Layer 2 of a small transformer language model trained on English Wikipedia (8 layers, counted from 0, width 128).
A neuron's activation on a vector x is SiLU(gate . x) times (in . x), where the dot is the dot product.

Input weights of the MLP neurons that the questions are about. A number n stands for n times 0.0029.
n51 gate: 31 -27 -6 22 -15 -25 -4 -12 3 34 6 -14 -53 37 29 25 17 -24 49 -35 -25 -30 -4 -84 8 77 -40 13 21 20 2 -5 17 -27 -2 -11 17 -20 -1 -16 -38 50 21 -50 -40 3 30 38 1 -4 6 36 -41 37 -7 -38 -14 -43 -12 27 20 -2 12 17 -28 41 35 -31 27 32 5 -28 47 1 2 -3 -86 44 25 12 -30 -55 -40 11 7 -26 30 22 13 29 -49 -19 -29 17 24 30 15 24 21 4 32 3 0 -15 -74 32 -28 48 -23 29 35 -14 -51 23 9 16 33 -18 -42 49 2 51 -23 -22 34 -12 -66 33
n139 gate: 9 -18 -14 -15 -10 2 27 -19 9 -5 33 27 -75 -34 36 40 23 -11 -40 55 5 -3 -20 -9 56 15 58 -12 7 -11 -21 -38 44 -18 4 -13 -18 14 67 -53 -2 -4 -47 -5 41 22 -55 29 43 -24 -19 34 9 26 6 25 -7 -33 7 11 -52 49 -3 -25 39 -42 13 -19 28 -40 49 -26 13 -7 34 2 19 -6 -4 -7 -53 -20 31 11 -6 -11 13 -5 -34 -73 -27 18 -7 -6 54 -14 5 29 40 -14 4 20 64 11 41 -3 3 38 7 -20 6 -36 43 63 15 -13 19 21 23 -63 -39 27 23 -29 -26 -3 14 1
n217 gate: -52 -21 -3 -25 9 1 8 -24 -27 26 11 -10 10 27 -15 11 17 14 -2 11 -64 18 19 19 19 11 -14 -6 14 8 7 7 13 11 18 -11 3 59 -9 16 -25 14 -37 21 46 12 -27 25 24 29 -27 -10 19 -19 -6 3 28 0 11 3 -25 2 36 14 -7 34 46 -16 42 46 -21 -26 -1 2 33 5 17 41 -6 -11 -12 29 17 13 -2 58 34 -26 11 -15 -19 3 -14 35 -2 55 -48 3 -22 34 2 17 -24 -30 -8 19 -2 41 -35 -16 -29 -1 -48 24 8 27 -37 -16 34 -8 1 -2 16 14 35 3 -10 32
n331 gate: 0 -9 44 41 8 43 6 -16 46 -87 10 -12 -32 -22 3 18 12 -27 73 -24 30 14 -47 -27 33 52 73 -13 23 24 -16 -11 -12 -24 59 15 37 14 19 -5 12 -23 -2 3 8 35 -5 -12 -13 -1 27 16 -7 6 68 18 4 17 -3 36 13 -19 -16 17 34 -14 18 35 -53 -3 42 25 48 -3 -36 57 41 10 -14 -7 28 -28 2 42 -46 -13 8 -23 -54 -2 -14 -22 -64 -1 6 3 28 31 3 -16 14 5 14 -61 21 -27 -3 -4 33 0 35 -22 30 -23 23 -23 -33 -12 16 8 10 -25 14 -24 -12 -3 -9 -3
n362 gate: -2 40 25 2 -17 -10 -3 11 10 -4 -6 -2 49 19 3 -3 24 -4 -23 -7 -8 16 1 23 22 5 18 -35 -14 29 43 -12 -33 14 3 54 -18 -46 -3 -56 -16 14 8 -37 -29 -72 -9 -63 0 5 -43 30 -22 0 0 -54 1 56 41 -8 20 -7 21 1 -27 15 14 46 -18 20 1 9 28 -30 -13 -7 5 -13 -1 5 -24 3 21 15 10 18 53 11 16 -18 39 -21 17 -14 18 -49 8 27 -30 6 14 73 4 27 9 20 12 -53 5 -13 12 -45 35 24 40 -30 30 19 -21 0 50 -8 -3 -47 -57 28 34 -19
n462 gate: 9 38 42 0 -24 -9 16 31 -20 16 -1 -4 -24 23 14 18 -36 27 37 -14 21 -40 10 0 33 -21 42 -7 4 39 37 2 11 -3 37 -13 32 -23 11 -1 -7 48 -6 18 -8 -23 26 -18 8 1 14 7 -43 -9 -16 -43 34 34 -3 38 10 11 73 46 14 -7 -7 -2 -11 -12 55 15 46 10 -42 -10 1 39 3 10 4 3 -16 16 15 -25 -34 10 -1 25 -11 39 -41 -8 0 -49 53 -3 -19 -15 -23 0 -49 36 49 9 -9 33 -34 -45 -2 -30 -2 43 37 12 14 -1 -16 -8 6 44 -20 12 11 48 -33 22
n535 gate: 1 -32 18 -48 -16 7 -42 53 5 24 2 8 -42 -10 2 31 -18 3 -15 -11 -1 -30 -8 0 49 3 -22 -26 -15 24 94 19 13 9 9 6 10 39 2 -11 19 55 -23 23 26 18 9 -12 -33 36 47 -17 -22 -25 0 36 -39 20 22 24 15 2 24 6 23 23 -7 8 53 -17 -22 16 31 39 -15 -1 -24 21 -2 -2 -5 -15 -1 -12 51 -24 45 34 4 45 -11 0 -38 -31 24 -2 2 10 5 51 -25 -17 -26 15 -18 24 -13 -26 41 -19 -25 -13 37 52 -26 33 41 78 -4 -18 19 8 6 19 -31 -8 5 -36
n539 gate: -1 -29 -2 -2 -45 -23 5 0 -5 -1 31 -68 23 6 -39 -10 -22 -10 -44 -49 30 13 -10 -21 6 -27 -27 -8 16 16 17 69 9 63 21 -18 -2 16 -29 -64 -20 -60 -2 -13 -23 9 27 -21 -34 -35 24 58 -9 13 -28 0 -23 34 13 23 -32 14 19 35 -43 -32 -10 34 44 -3 -3 -24 55 11 -13 -26 -43 -18 12 9 13 -46 -32 25 27 -13 11 22 4 24 27 8 7 31 -11 -17 -11 -15 0 17 29 19 -42 5 16 -36 -26 31 20 -24 -22 -2 1 13 1 -1 -40 7 19 -43 -11 -64 14 -9 -32 38 -31 -20
n653 gate: 12 28 15 17 8 11 -47 -37 10 21 -6 7 -2 47 20 17 -15 0 35 0 14 -18 38 -24 -47 -32 8 17 25 23 -17 -10 13 21 -2 -21 34 26 7 -30 6 -27 6 -24 16 10 40 -25 -23 -25 5 -7 10 -58 -39 -35 2 -14 36 4 7 4 25 -30 2 38 -4 -8 -8 -1 -1 -2 30 31 -5 -32 10 41 27 -48 -43 22 29 -31 19 -39 -1 17 22 3 7 -48 -41 -8 -53 0 -41 26 22 -19 -47 -20 44 -10 25 26 -34 20 -11 -8 27 -17 8 14 24 -31 4 18 -29 -36 52 26 -38 -11 -28 37 -34 -2
n664 gate: 8 47 69 60 77 7 -18 -5 32 2 9 -27 -15 -18 33 -36 -20 -9 55 -24 -32 15 -16 -15 25 -25 -29 4 18 -57 -9 -29 18 -6 38 18 56 2 -16 41 4 36 -18 20 13 -30 -9 42 -56 -42 -42 45 15 -19 -1 15 -35 -54 48 -22 26 35 5 -9 29 -44 -10 9 7 -1 4 2 45 -17 -34 18 -78 22 22 4 27 22 23 -42 -49 18 -23 4 2 -17 4 9 -83 -32 14 27 -23 34 41 -41 9 11 60 31 14 17 25 31 20 -26 0 4 14 -29 -43 47 33 17 -10 4 31 -13 -37 -41 -18 -12 51 -24
n681 gate: -1 17 -35 -78 17 -31 -21 -12 43 -18 8 -27 -48 6 19 16 13 -17 -3 31 38 36 25 14 25 18 14 -10 -6 24 3 11 -29 5 18 -14 12 17 4 9 -31 -42 13 2 19 1 16 19 16 -13 15 -19 15 9 10 26 -31 69 20 40 -5 4 15 -19 -34 -10 -39 8 10 -9 23 22 -6 -25 9 -13 2 -16 12 4 -79 2 25 -8 -2 -52 27 -44 -10 -32 -20 -14 -6 -12 -35 -46 2 12 1 -24 15 14 10 -20 -27 19 -13 -50 -7 31 19 5 22 40 17 -60 38 10 -10 -40 25 -12 13 28 27 41 -4 2
n51 in: -49 37 10 -27 -26 -3 34 40 -46 -24 -13 8 -16 21 16 -24 -27 -22 -72 8 -22 -12 10 25 -37 -54 4 34 9 -9 -2 22 52 -8 7 -41 24 -5 30 4 -42 -19 -28 50 23 12 -22 -11 5 2 17 4 -15 43 24 -11 33 68 -48 53 -27 -10 17 25 19 24 12 36 -27 10 -3 -55 25 0 31 5 58 -33 -12 40 -34 38 0 16 -42 52 39 34 -34 23 -14 -4 53 -4 4 24 15 -23 59 -22 -6 40 -4 -28 -12 -39 15 -34 -21 -15 -24 -14 29 -33 42 5 -58 11 -1 17 -21 25 3 -10 -4 -7 -3 50
n139 in: -32 -4 -45 -29 -17 1 3 -23 -20 4 26 -7 -30 -12 7 -24 -21 7 -56 18 -11 -16 23 14 -38 -40 56 74 -15 9 -3 11 11 29 7 -2 -17 1 44 -16 -13 -26 -36 -7 -16 -2 -48 44 22 32 -21 -7 22 6 -28 19 4 -4 38 4 -47 20 74 2 31 -19 49 23 10 -19 7 14 54 -31 -27 -17 24 19 27 46 -20 14 -19 26 -20 -2 15 -1 4 -15 -10 41 -5 24 2 -24 13 -3 4 59 -24 9 1 22 42 0 37 -32 -10 -30 27 -3 53 34 40 13 10 46 24 -38 -43 39 17 -25 62 13 -19 11
n217 in: -20 -33 27 -20 30 -14 -10 -53 -56 -29 22 1 6 10 -33 -5 -23 20 -9 -53 18 15 37 -6 -9 0 -52 11 41 -28 -5 -1 42 7 17 -19 35 19 1 28 -6 19 -34 3 12 -28 24 43 -36 25 18 8 -21 15 -5 5 -17 -1 27 3 9 13 11 12 -22 -4 24 -3 6 -7 7 -39 31 19 37 18 3 16 1 48 19 19 -13 23 5 -2 23 27 -10 26 -22 10 -10 -3 12 29 -21 5 21 9 8 11 1 -74 0 -2 35 16 21 34 -24 -27 -33 27 -9 -25 -47 0 -4 -22 18 -2 24 39 21 -9 14 -23
n331 in: -9 36 -26 41 -28 -33 -13 55 -35 55 -40 15 -26 -4 6 -28 -2 52 -25 -1 -32 -6 30 41 25 4 26 63 -12 1 -29 -6 -10 -4 -36 -9 -6 30 10 -17 2 42 1 71 -69 12 19 8 -14 -6 -22 -12 4 -12 3 19 19 -21 2 -26 -34 71 11 12 17 34 48 -5 -12 24 -19 -21 25 -56 7 -20 20 -6 4 11 14 35 -14 -20 14 25 50 8 1 3 -18 -4 13 -47 24 -73 27 -10 2 -49 -5 0 -4 2 -6 -9 -31 -10 27 16 37 -13 6 -2 -31 9 45 56 7 17 3 2 23 10 43 -18 -4 -44
n362 in: 37 -34 -12 -7 -65 40 23 19 14 -6 9 0 -23 2 -3 -55 -16 13 -10 -2 43 -27 -68 2 -2 7 35 39 3 6 2 -1 42 25 -26 17 -2 -46 -30 -31 60 -42 -7 -58 -2 -41 44 -15 -12 19 50 -20 -5 -2 -56 36 -10 33 3 10 -6 8 -11 -6 43 9 -37 -17 -41 -9 -18 22 -8 -2 -32 23 7 -15 21 -70 -11 8 9 -28 26 -31 -25 -27 9 -11 7 -2 17 12 24 -12 2 -10 28 16 6 -15 -10 -26 49 -3 -11 -2 -9 5 8 -45 34 13 11 -12 6 10 12 -10 -11 -8 -59 7 -21 0 -30 -7
n462 in: -4 28 22 -12 -41 -19 4 27 -38 -13 -20 42 -19 -13 -4 8 -68 7 -16 -53 3 26 21 -19 -34 -27 14 12 -5 -52 26 -75 25 32 11 8 14 -42 -23 -2 -24 2 -2 32 -6 6 -57 44 -24 44 18 -38 2 22 -10 -16 -12 25 -13 27 -9 -23 -2 -5 37 -22 -14 -23 -33 20 -28 -39 -18 -4 -29 2 34 22 26 -1 3 30 -25 21 -42 52 -17 5 0 40 36 -19 -6 18 -4 36 -17 -11 32 -8 -4 40 5 -26 -3 -26 8 9 -10 -2 4 7 30 3 -35 0 -41 16 -7 18 9 33 32 -42 5 -6 0 -6
n535 in: 42 0 17 7 -41 1 -5 5 -11 35 20 43 -30 25 -31 34 -3 -8 27 2 -4 -4 -14 -14 22 15 -34 31 -10 24 40 8 21 35 52 45 -30 9 39 5 2 -12 -25 -5 3 18 -9 10 2 -20 -15 -27 -38 -26 -4 -13 -17 24 20 3 12 -11 -27 34 38 -44 1 -31 -7 48 -28 15 -7 30 15 13 -6 -32 -16 -24 29 -38 27 4 6 -10 63 -14 17 -3 -3 -16 -31 7 1 47 15 9 13 -27 -61 10 3 17 0 4 -27 -53 12 -22 -11 -28 -34 -3 21 -2 -10 7 17 -1 -12 11 -23 -10 -37 -41 32 2
n539 in: 20 20 19 12 -8 -4 4 46 -17 -36 0 8 -11 20 -27 -29 -11 6 41 -51 -16 1 -1 72 21 44 -32 -21 -15 28 -33 -12 31 28 -30 -18 5 24 3 -42 42 -14 5 34 2 -22 -22 1 2 24 -3 -23 24 -61 -35 -29 12 -13 -15 16 0 -18 17 26 -29 -35 -15 -33 15 25 -7 14 -26 33 -43 20 -15 10 -35 12 -7 16 14 -50 31 -34 -38 -11 14 -33 -11 -18 -21 -5 40 6 -33 -35 -30 2 17 1 -5 24 5 -7 3 41 28 2 -2 -11 -23 -35 -13 22 43 -7 -9 -1 9 -23 -51 -5 -51 36 11 15
n653 in: 23 28 19 16 0 38 -15 -22 15 -11 3 -1 10 38 8 19 -12 0 37 13 18 -60 4 -21 -35 -2 10 11 21 14 -51 -1 28 -9 -9 -24 13 22 -2 -30 37 -21 -10 -11 3 26 22 10 1 -31 -3 -2 5 -63 -25 -37 1 16 20 39 -5 -26 -1 -16 23 29 17 -38 -29 14 -8 -6 30 3 -7 -17 11 9 13 -33 -19 9 18 -10 -6 -2 3 24 1 -22 -14 -29 -31 2 -35 23 -38 27 41 -11 -52 4 36 -26 -1 16 -23 30 -17 -6 30 0 -6 4 9 -14 -14 -1 -12 -6 41 17 0 -7 1 19 -16 -3
n664 in: -3 -4 -36 -64 -18 -4 -8 20 27 -34 -3 11 26 -5 -24 28 4 12 11 -31 48 14 -22 -19 -4 26 45 -23 45 20 -4 55 -64 -35 47 -37 -27 15 44 12 48 -15 -9 -23 19 44 5 13 17 0 -26 -5 -8 -20 32 52 36 45 1 23 15 -20 9 -5 -6 6 62 1 15 35 18 41 35 7 -8 3 -5 10 -4 29 5 -1 -18 10 29 -26 11 29 25 14 22 -14 60 3 11 -51 -18 33 -41 31 -31 -2 29 -33 -12 14 -7 -19 12 26 -4 -12 -16 -17 -2 -3 -71 20 61 77 30 18 32 61 56 -2 -39 -9
n681 in: 3 -6 -14 -19 44 -1 4 -27 16 -28 -1 6 30 -38 55 -26 28 -17 -4 33 -23 7 -3 21 7 -10 -2 -23 30 -35 19 -3 -27 28 -33 17 -29 40 21 28 -5 7 -1 -15 39 4 35 6 17 -34 -11 -12 -29 -21 26 23 -30 -8 41 -19 6 28 55 -6 0 -10 -10 2 5 35 7 -5 -27 -25 57 0 -11 11 9 -24 -27 -7 -12 8 2 1 -44 1 -6 20 7 -8 12 -26 -4 7 -15 22 -34 41 14 6 33 38 -77 -3 -21 -52 1 16 28 -10 -2 27 -1 -37 -4 -4 17 48 22 3 -21 23 27 -2 39 42

Each question shows a token from some text and the vector x that enters the MLP there. A number n stands for n times 0.025.

" ": 2 -3 10 3 -46 1 -11 -13 -25 -3 26 3 -2 8 -17 -8 -5 17 11 4 -18 -1 -6 2 -6 -11 -12 6 7 12 19 8 2 -13 -10 -24 8 10 -20 -3 9 1 -3 8 17 9 -6 -17 -4 -9 0 6 -1 3 -24 12 0 -31 6 18 8 20 3 30 6 -21 39 -6 -2 44 -5 1 13 21 -19 -17 13 8 1 39 21 0 -6 -2 3 15 5 -9 32 8 -9 7 19 -11 9 -9 -16 -36 -32 8 23 2 -4 -19 13 -20 22 9 -5 11 -9 -23 -15 -33 -3 10 -25 15 2 -4 4 -4 -30 -12 0 27 7 -6
The two highest activations, in order: n539, n217

" returned": 5 -27 13 24 15 1 18 49 -11 9 27 -2 -15 -9 -21 -5 -15 46 -4 7 12 -12 53 1 19 13 13 5 19 29 5 -30 -1 -14 -5 -27 1 0 -21 33 -15 -20 18 -13 29 10 -13 8 -5 -5 -3 37 5 19 14 33 -9 32 29 -16 32 15 -18 9 24 -15 10 -11 11 29 -10 -5 16 6 41 22 7 -10 23 18 5 12 -7 -7 -10 32 6 14 -22 5 31 6 -1 -3 -10 18 -3 9 -6 -8 32 8 -7 17 -4 -4 9 12 -3 -7 31 -41 -1 -17 -12 11 -6 12 7 -10 40 3 20 17 27 -7 5 -16
Which three neurons fire most, strongest first? n217, n664, n331

" a": 24 -28 1 -3 -3 2 -20 -1 -7 -10 -3 -15 27 -21 -1 -22 -43 -8 -28 -8 16 -8 17 18 18 -3 -22 2 18 -6 6 -13 -3 -10 9 -14 13 -12 -7 12 -16 12 8 4 3 -3 4 -20 22 18 4 -26 -29 4 -3 -16 0 -16 12 -12 4 10 9 28 0 -27 -14 -6 11 50 17 -4 46 -24 -44 -29 0 8 -5 6 -19 6 8 7 4 12 -5 -17 8 -33 -8 8 0 -14 5 8 -38 -19 -7 2 -9 20 11 31 -4 -1 13 0 -65 0 1 -36 13 10 5 1 3 -9 12 -13 23 13 -6 8 14 -6 35 -3
Which of these neurons fires most? n462

"f": 7 -13 21 -50 -34 14 31 6 0 21 14 -8 -17 -22 23 -20 -10 11 -10 1 -7 -12 9 -22 7 -13 -19 6 -18 17 -11 -17 31 2 3 2 -51 -20 -3 15 23 -8 16 -7 -10 1 -32 14 11 -21 -3 2 -10 -5 -13 -27 0 37 6 -2 12 7 -12 -6 11 -12 4 9 -14 -10 17 -34 -12 2 37 10 -1 -3 -28 -3 42 -18 -23 -8 -11 14 -5 -7 27 -27 -16 44 20 -1 -21 11 -7 4 31 -21 -30 16 8 53 3 15 -22 -21 -23 19 -31 4 -2 -29 -6 4 10 -12 5 -23 -11 13 -17 5 -7 -10 -6 -2
Which of these neurons fires most? n331

" that": 5 -7 13 -8 -20 7 -1 -5 -10 -20 -12 19 -21 -9 22 13 -21 4 -22 0 -24 20 -8 7 6 7 27 -1 -12 24 9 -3 -8 0 -6 -17 -22 -6 -11 16 17 -1 9 16 3 12 -18 43 35 -13 -10 -21 -17 -13 22 1 7 -4 -12 16 22 26 -22 5 20 -35 -4 -6 10 38 18 -11 -34 -19 -56 -3 -7 3 9 24 -1 35 -6 4 -23 -19 15 0 18 -21 11 3 5 -35 3 1 -18 -5 0 14 -14 22 -14 -14 12 -27 19 38 0 7 2 23 -3 -16 1 -30 -45 32 12 -14 2 1 -24 14 -7 -9 -13 -1
Which of these neurons fires most? n139

".": 19 -49 33 4 10 -7 14 7 -11 17 -28 11 -11 26 6 4 -45 35 3 -17 -33 -13 28 3 2 6 4 22 -15 -14 9 -47 -15 -8 -8 12 -10 -10 3 4 -20 11 16 3 -12 49 -8 10 -10 -6 -7 -10 -20 4 -5 -5 20 10 -1 15 -3 26 -19 18 20 -21 -2 -12 10 12 -13 3 -3 -8 -26 -14 -7 11 10 -3 18 10 -19 59 13 -19 -16 -33 -14 -15 -4 5 30 1 -14 10 -16 -6 -12 -4 -15 0 -3 7 -29 -15 10 -1 7 10 -29 -4 -27 -32 -2 10 -20 6 12 -36 8 -9 27 13 2 3 13 8
The most active neuron and its activation: n362, at about 0.12

" (": 9 7 -22 0 -17 -17 -45 42 -3 -15 19 7 1 14 -16 -22 13 -12 5 -3 -1 0 -11 5 -24 8 7 18 2 32 -15 21 1 -1 -9 -25 19 20 -48 -27 -8 -8 -1 -3 -8 36 -9 -20 -13 -2 12 5 -14 -17 -15 7 -11 -6 -6 -3 -1 0 -5 31 1 -31 -6 -6 -21 38 0 -10 28 12 -35 16 5 1 39 -1 20 1 2 1 -2 -18 -2 -7 5 15 0 11 19 5 -4 21 26 20 -10 1 9 -22 4 -4 -15 -31 3 -22 2 1 6 -7 -12 -40 -15 -2 -11 -18 10 -10 19 12 -7 -5 23 -6 26 13
The most active neuron and its activation: n539, at about 0.24

"M": 6 -19 44 5 -10 11 -8 -9 -15 6 18 -28 -6 6 -21 -15 3 10 -12 -4 3 12 -27 -5 13 -17 1 -5 -7 8 -7 -49 -8 3 -4 -22 -11 40 13 -22 17 -19 2 -5 20 -3 7 21 9 12 2 -11 13 -11 -5 -32 25 -40 -7 -17 -2 15 -6 0 23 6 2 -12 -5 5 -8 -17 30 -2 -7 14 7 -2 1 -24 32 6 -13 12 7 21 4 13 9 -4 -3 16 6 18 1 -1 3 1 -24 0 18 20 -14 6 -7 -5 -32 40 -1 26 -42 9 -4 -36 -27 14 -15 -8 30 23 21 -16 41 4 11 -36 9 -18
Which of these neurons fires most? n217

" and": 35 -8 -3 74 -14 1 -5 12 -14 20 -5 -25 3 -26 -10 9 -17 -2 -9 15 -17 6 29 3 -11 8 14 28 1 16 -7 -9 -6 9 18 -12 4 10 -7 -20 10 10 12 2 -5 -5 4 16 -13 33 16 8 -37 13 27 10 -24 1 2 11 -29 15 -17 17 -2 15 -10 7 -5 19 5 -29 -17 -9 -35 -11 3 -9 -26 1 17 25 -10 -12 13 -19 -17 -3 13 -62 -12 -8 18 1 -13 21 10 -16 23 -6 -4 22 -3 12 -5 -10 25 -33 -7 13 -11 -2 -6 -20 15 -6 13 38 9 -23 -5 -9 20 14 -2 -5 1 -16
Which of these neurons fires most? n681

" at": 19 -10 -14 27 -4 17 15 -4 0 17 -22 -14 -1 0 19 -7 -31 27 1 4 -21 -5 8 -14 -13 -35 -8 -19 -6 44 -3 -7 5 -15 12 4 9 -5 6 10 -25 -15 -3 -8 29 -10 19 -9 -1 -35 4 20 -25 21 11 -17 -11 38 -1 -1 -16 25 21 14 7 -14 -6 10 -1 30 -24 -23 2 -5 23 -17 -33 8 25 -19 -9 -3 -6 17 17 -18 -16 -9 18 24 -13 -37 27 36 25 7 54 8 13 25 19 20 7 23 3 -9 3 12 11 10 -29 -45 16 -30 5 8 -10 6 0 -38 -5 18 -2 23 -15 -5 42 -1
The most active neuron and its activation: n51, at about 0.16

" including": 45 -1 2 22 2 15 13 72 -11 14 -11 -24 -6 -11 -17 -13 -29 -8 -23 -11 -13 -8 11 3 19 19 28 -26 -4 23 11 -26 -3 9 -2 -7 -22 -6 -10 19 7 -15 -27 -1 -7 5 14 -20 -6 14 -13 7 -37 11 0 6 -5 -1 -6 -2 -6 -1 6 22 -2 2 7 24 11 49 -22 -11 -2 22 -16 11 21 5 -13 -7 -5 18 -22 5 -28 10 -2 -9 17 -9 -11 0 31 -3 2 19 -25 -10 27 -6 6 6 7 -30 16 -13 10 -2 -20 11 17 -12 21 4 4 13 -41 -19 -16 2 23 15 8 16 -13 -4 -5 -6
The two highest activations, in order: n362, n681

"ther": 26 -7 -20 25 -18 23 33 11 23 23 45 14 5 9 13 32 -8 6 12 -22 3 -2 11 -4 -4 -13 12 -1 6 2 -20 -22 -20 29 -28 -38 -3 2 -12 13 8 17 6 7 -8 14 4 5 -7 -8 -1 -27 -8 -9 3 -10 9 4 -32 21 -2 6 -6 22 -3 -21 22 -1 0 50 3 0 -19 6 23 19 1 -13 -13 14 22 8 -6 15 -4 2 4 1 2 -5 -12 18 -4 0 -13 11 -30 10 2 -23 -13 30 11 39 -25 -5 -5 29 33 10 -9 12 -21 -19 23 7 -13 32 7 21 23 29 -25 11 16 -7 -18 -15
The two highest activations, in order: n362, n139

"d": 20 -23 2 -4 19 14 23 -3 4 26 -17 -29 16 9 5 0 9 -24 -10 -20 0 -13 5 8 -20 -23 -31 10 -3 -14 -14 -3 10 -5 -3 5 -32 15 12 -35 51 16 -10 14 1 5 -22 24 -17 -6 2 16 -7 22 3 -15 -10 63 2 3 -31 31 11 34 14 -3 -4 -9 -17 -5 -11 -23 7 27 0 22 -6 -10 -8 12 20 -26 -13 -10 8 6 -26 -1 43 -17 -6 22 -20 18 21 -8 -18 4 0 -17 -9 24 14 -12 -6 4 -18 5 1 -11 5 -4 -1 -59 -33 -8 -10 11 32 -13 -1 17 14 8 2 13 -26 -1
The most active neuron and its activation: n539, at about 0.22

" style": 5 14 39 39 -15 -13 10 12 -3 0 -14 6 12 -33 -1 16 2 -13 14 -15 19 -1 15 -16 10 4 17 22 -4 4 17 -40 12 -18 -7 -25 -12 -5 -15 11 11 0 -1 49 4 1 -1 11 1 19 1 5 1 -19 1 3 2 -14 -10 17 15 15 0 42 -11 21 -3 -1 10 56 -17 19 19 -1 -9 -18 -8 -9 -10 20 6 14 -7 22 -23 26 -20 -16 1 -5 -12 -4 -55 -2 -15 -15 -6 3 0 6 44 38 7 25 10 -19 0 -7 2 -4 -2 -8 5 -17 5 -7 -2 5 -4 -41 -11 24 12 -10 11 -18 -18 -20
Which three neurons fire most, strongest first? n462, n331, n681

" I": 4 5 -15 16 -18 -5 -1 14 -2 17 15 -1 50 28 5 1 6 -8 -4 28 1 6 -8 9 -10 -23 -12 -1 18 24 -19 -30 -8 23 -22 7 -13 4 -7 -35 13 -34 -34 6 17 39 -13 -16 11 11 -8 7 -16 -19 12 6 -1 -6 14 0 13 16 18 -7 68 -12 1 -14 -2 0 -5 34 11 -30 -17 13 -5 -11 4 -16 7 17 5 -29 -12 -32 22 -12 16 -24 16 17 -13 18 -7 32 -24 -4 3 -7 -15 7 7 -24 12 -3 -19 9 -10 20 -41 6 38 -12 31 2 10 0 27 1 1 -14 -6 8 17 20 13 15
The most active neuron and its activation: n653, at about 0.35

" Mar": 4 8 -29 -32 -4 58 -15 -50 -11 17 29 -14 20 10 16 -17 7 3 23 15 -4 -6 9 -1 2 0 -6 19 14 31 14 -36 -18 13 -18 -8 31 6 -16 -7 14 9 -16 3 35 23 -13 17 33 -16 24 4 -2 3 -7 10 -18 -1 6 19 -15 7 -28 1 -11 -10 -5 8 7 3 -23 12 22 5 -16 -1 26 -6 33 -17 5 32 -16 -11 10 1 7 19 22 -6 -14 -8 5 17 -10 -6 -20 13 -12 -24 -17 19 -14 1 0 -13 -26 20 -11 29 -10 -5 -15 -3 26 23 14 -13 32 -2 27 -25 31 -10 18 1 0 13
Which of these neurons fires most? n653

" close": 11 -26 -3 16 -12 29 6 -19 -21 19 13 26 5 -35 -22 -7 -36 26 -13 -11 -11 -11 18 -14 -11 1 2 29 13 19 16 7 -33 -3 41 -11 25 -1 -15 14 -13 0 21 -19 -5 24 -7 35 -31 -34 -2 29 -9 -7 7 39 -26 13 1 21 9 21 0 1 17 3 19 1 -4 39 5 19 17 6 17 4 -29 4 17 45 -1 11 -9 5 36 25 -16 0 -18 15 20 12 -4 -4 -8 28 -34 -2 16 -8 18 -3 7 15 -8 -4 1 -16 -42 -3 23 -9 3 10 -6 1 -41 -14 10 21 -2 0 -2 19 4 -4 -21 -4
Which three neurons fire most, strongest first? n664, n217, n51

" This": 0 -16 16 10 2 -5 -12 8 -3 10 -27 -39 11 -26 -23 6 -20 25 -4 12 -21 -10 -12 16 -20 1 9 32 15 -1 -3 -19 -14 9 7 -6 -15 -2 11 21 0 -3 9 29 6 10 -9 27 0 -5 -10 -13 -4 -16 43 22 18 -28 20 -3 36 21 2 24 55 -36 -17 -12 -6 40 -12 6 13 -17 -23 -18 -4 7 -2 27 7 9 -26 -3 -12 -24 1 -10 -15 -27 -4 31 -12 -22 3 9 4 26 -10 3 8 30 9 3 2 -28 12 -5 9 -1 7 8 0 -2 -1 5 -44 12 52 14 0 -30 -6 18 -3 -16 -1 -28
Which of these neurons fires most? n664

"an": -7 -30 -6 -6 16 25 -12 9 -14 -10 24 11 29 4 33 -4 24 -3 23 3 3 -4 10 -3 1 2 -28 22 -9 14 -22 -29 3 -14 7 21 -39 -5 2 0 -12 32 -3 -18 22 9 14 5 9 9 30 -13 -13 -6 8 0 -5 -6 -2 16 -7 -1 -17 5 13 6 2 -8 -16 34 11 -6 8 -3 -28 -11 -6 -31 -60 13 6 9 -12 -19 -9 23 14 19 0 -4 4 1 0 18 15 -20 12 -20 -8 18 9 8 -18 -18 -12 -15 -14 -19 31 8 -32 8 -2 -8 -24 -8 -5 -67 -21 5 -6 -2 1 -7 23 3 23 -2
Which of these neurons fires most? n139

" was": 2 -38 -19 14 4 6 -2 3 -1 0 22 5 -28 -5 -9 -22 -9 34 -41 18 -14 -7 26 -18 -1 28 -17 -10 -4 34 16 -11 17 23 -20 -30 -7 4 2 3 5 -31 -3 14 14 10 19 9 -5 25 -2 15 -36 16 11 -4 5 -16 -15 10 19 -10 0 23 21 -21 -6 -1 -7 42 -17 -23 31 12 9 -2 -23 -2 -15 -10 -1 13 -4 -15 -20 8 -26 1 2 34 -1 -23 -7 -2 44 41 23 -3 19 7 -13 -14 18 1 -1 -12 25 -2 -1 6 -21 -7 -10 -12 -6 9 5 1 -6 -6 44 -10 -14 39 -14 1 12 -31
Which three neurons fire most, strongest first? n535, n51, n217

" Pro": 5 -9 18 5 -18 -1 -13 -19 0 15 19 -37 20 -3 17 5 8 8 25 -18 33 4 49 -20 -32 15 -14 -5 -13 26 -16 19 -5 1 -6 -19 23 10 -1 13 -7 -47 -5 5 -5 2 3 10 4 -11 -10 -1 -5 -11 -27 11 6 -42 12 25 -13 13 -12 -9 19 -34 -3 -14 -13 26 -29 2 -11 11 21 14 -3 1 24 -11 21 -7 -5 -20 27 -37 -12 -26 15 5 -35 -1 -16 2 15 -7 -22 -9 4 7 -3 39 11 -17 -36 2 -24 15 -4 1 -2 10 -1 3 5 33 -22 -24 33 12 12 -14 9 -4 -6 7 7 -33
The most active neuron and its activation: n653, at about 0.33

" the": 11 -8 6 -12 8 13 -29 -19 -8 15 3 -12 16 -13 -6 -20 -22 -10 18 -3 -26 7 16 14 -3 0 -11 11 5 -7 -27 1 -7 14 7 -8 39 -9 11 -14 -21 -6 -1 -9 11 0 7 -8 20 8 -7 -18 -3 -2 -4 5 20 1 1 -6 2 12 22 22 5 -25 -8 -4 -11 82 0 4 1 1 -42 -5 -32 6 -28 -1 1 1 10 12 2 8 3 -25 0 -12 5 -2 16 3 32 8 -2 5 9 -14 -12 81 1 -4 6 -7 21 16 -1 7 12 1 -9 2 7 0 -10 -12 20 -3 14 -7 -24 2 -7 -8 13 -14
Which of these neurons fires most? n217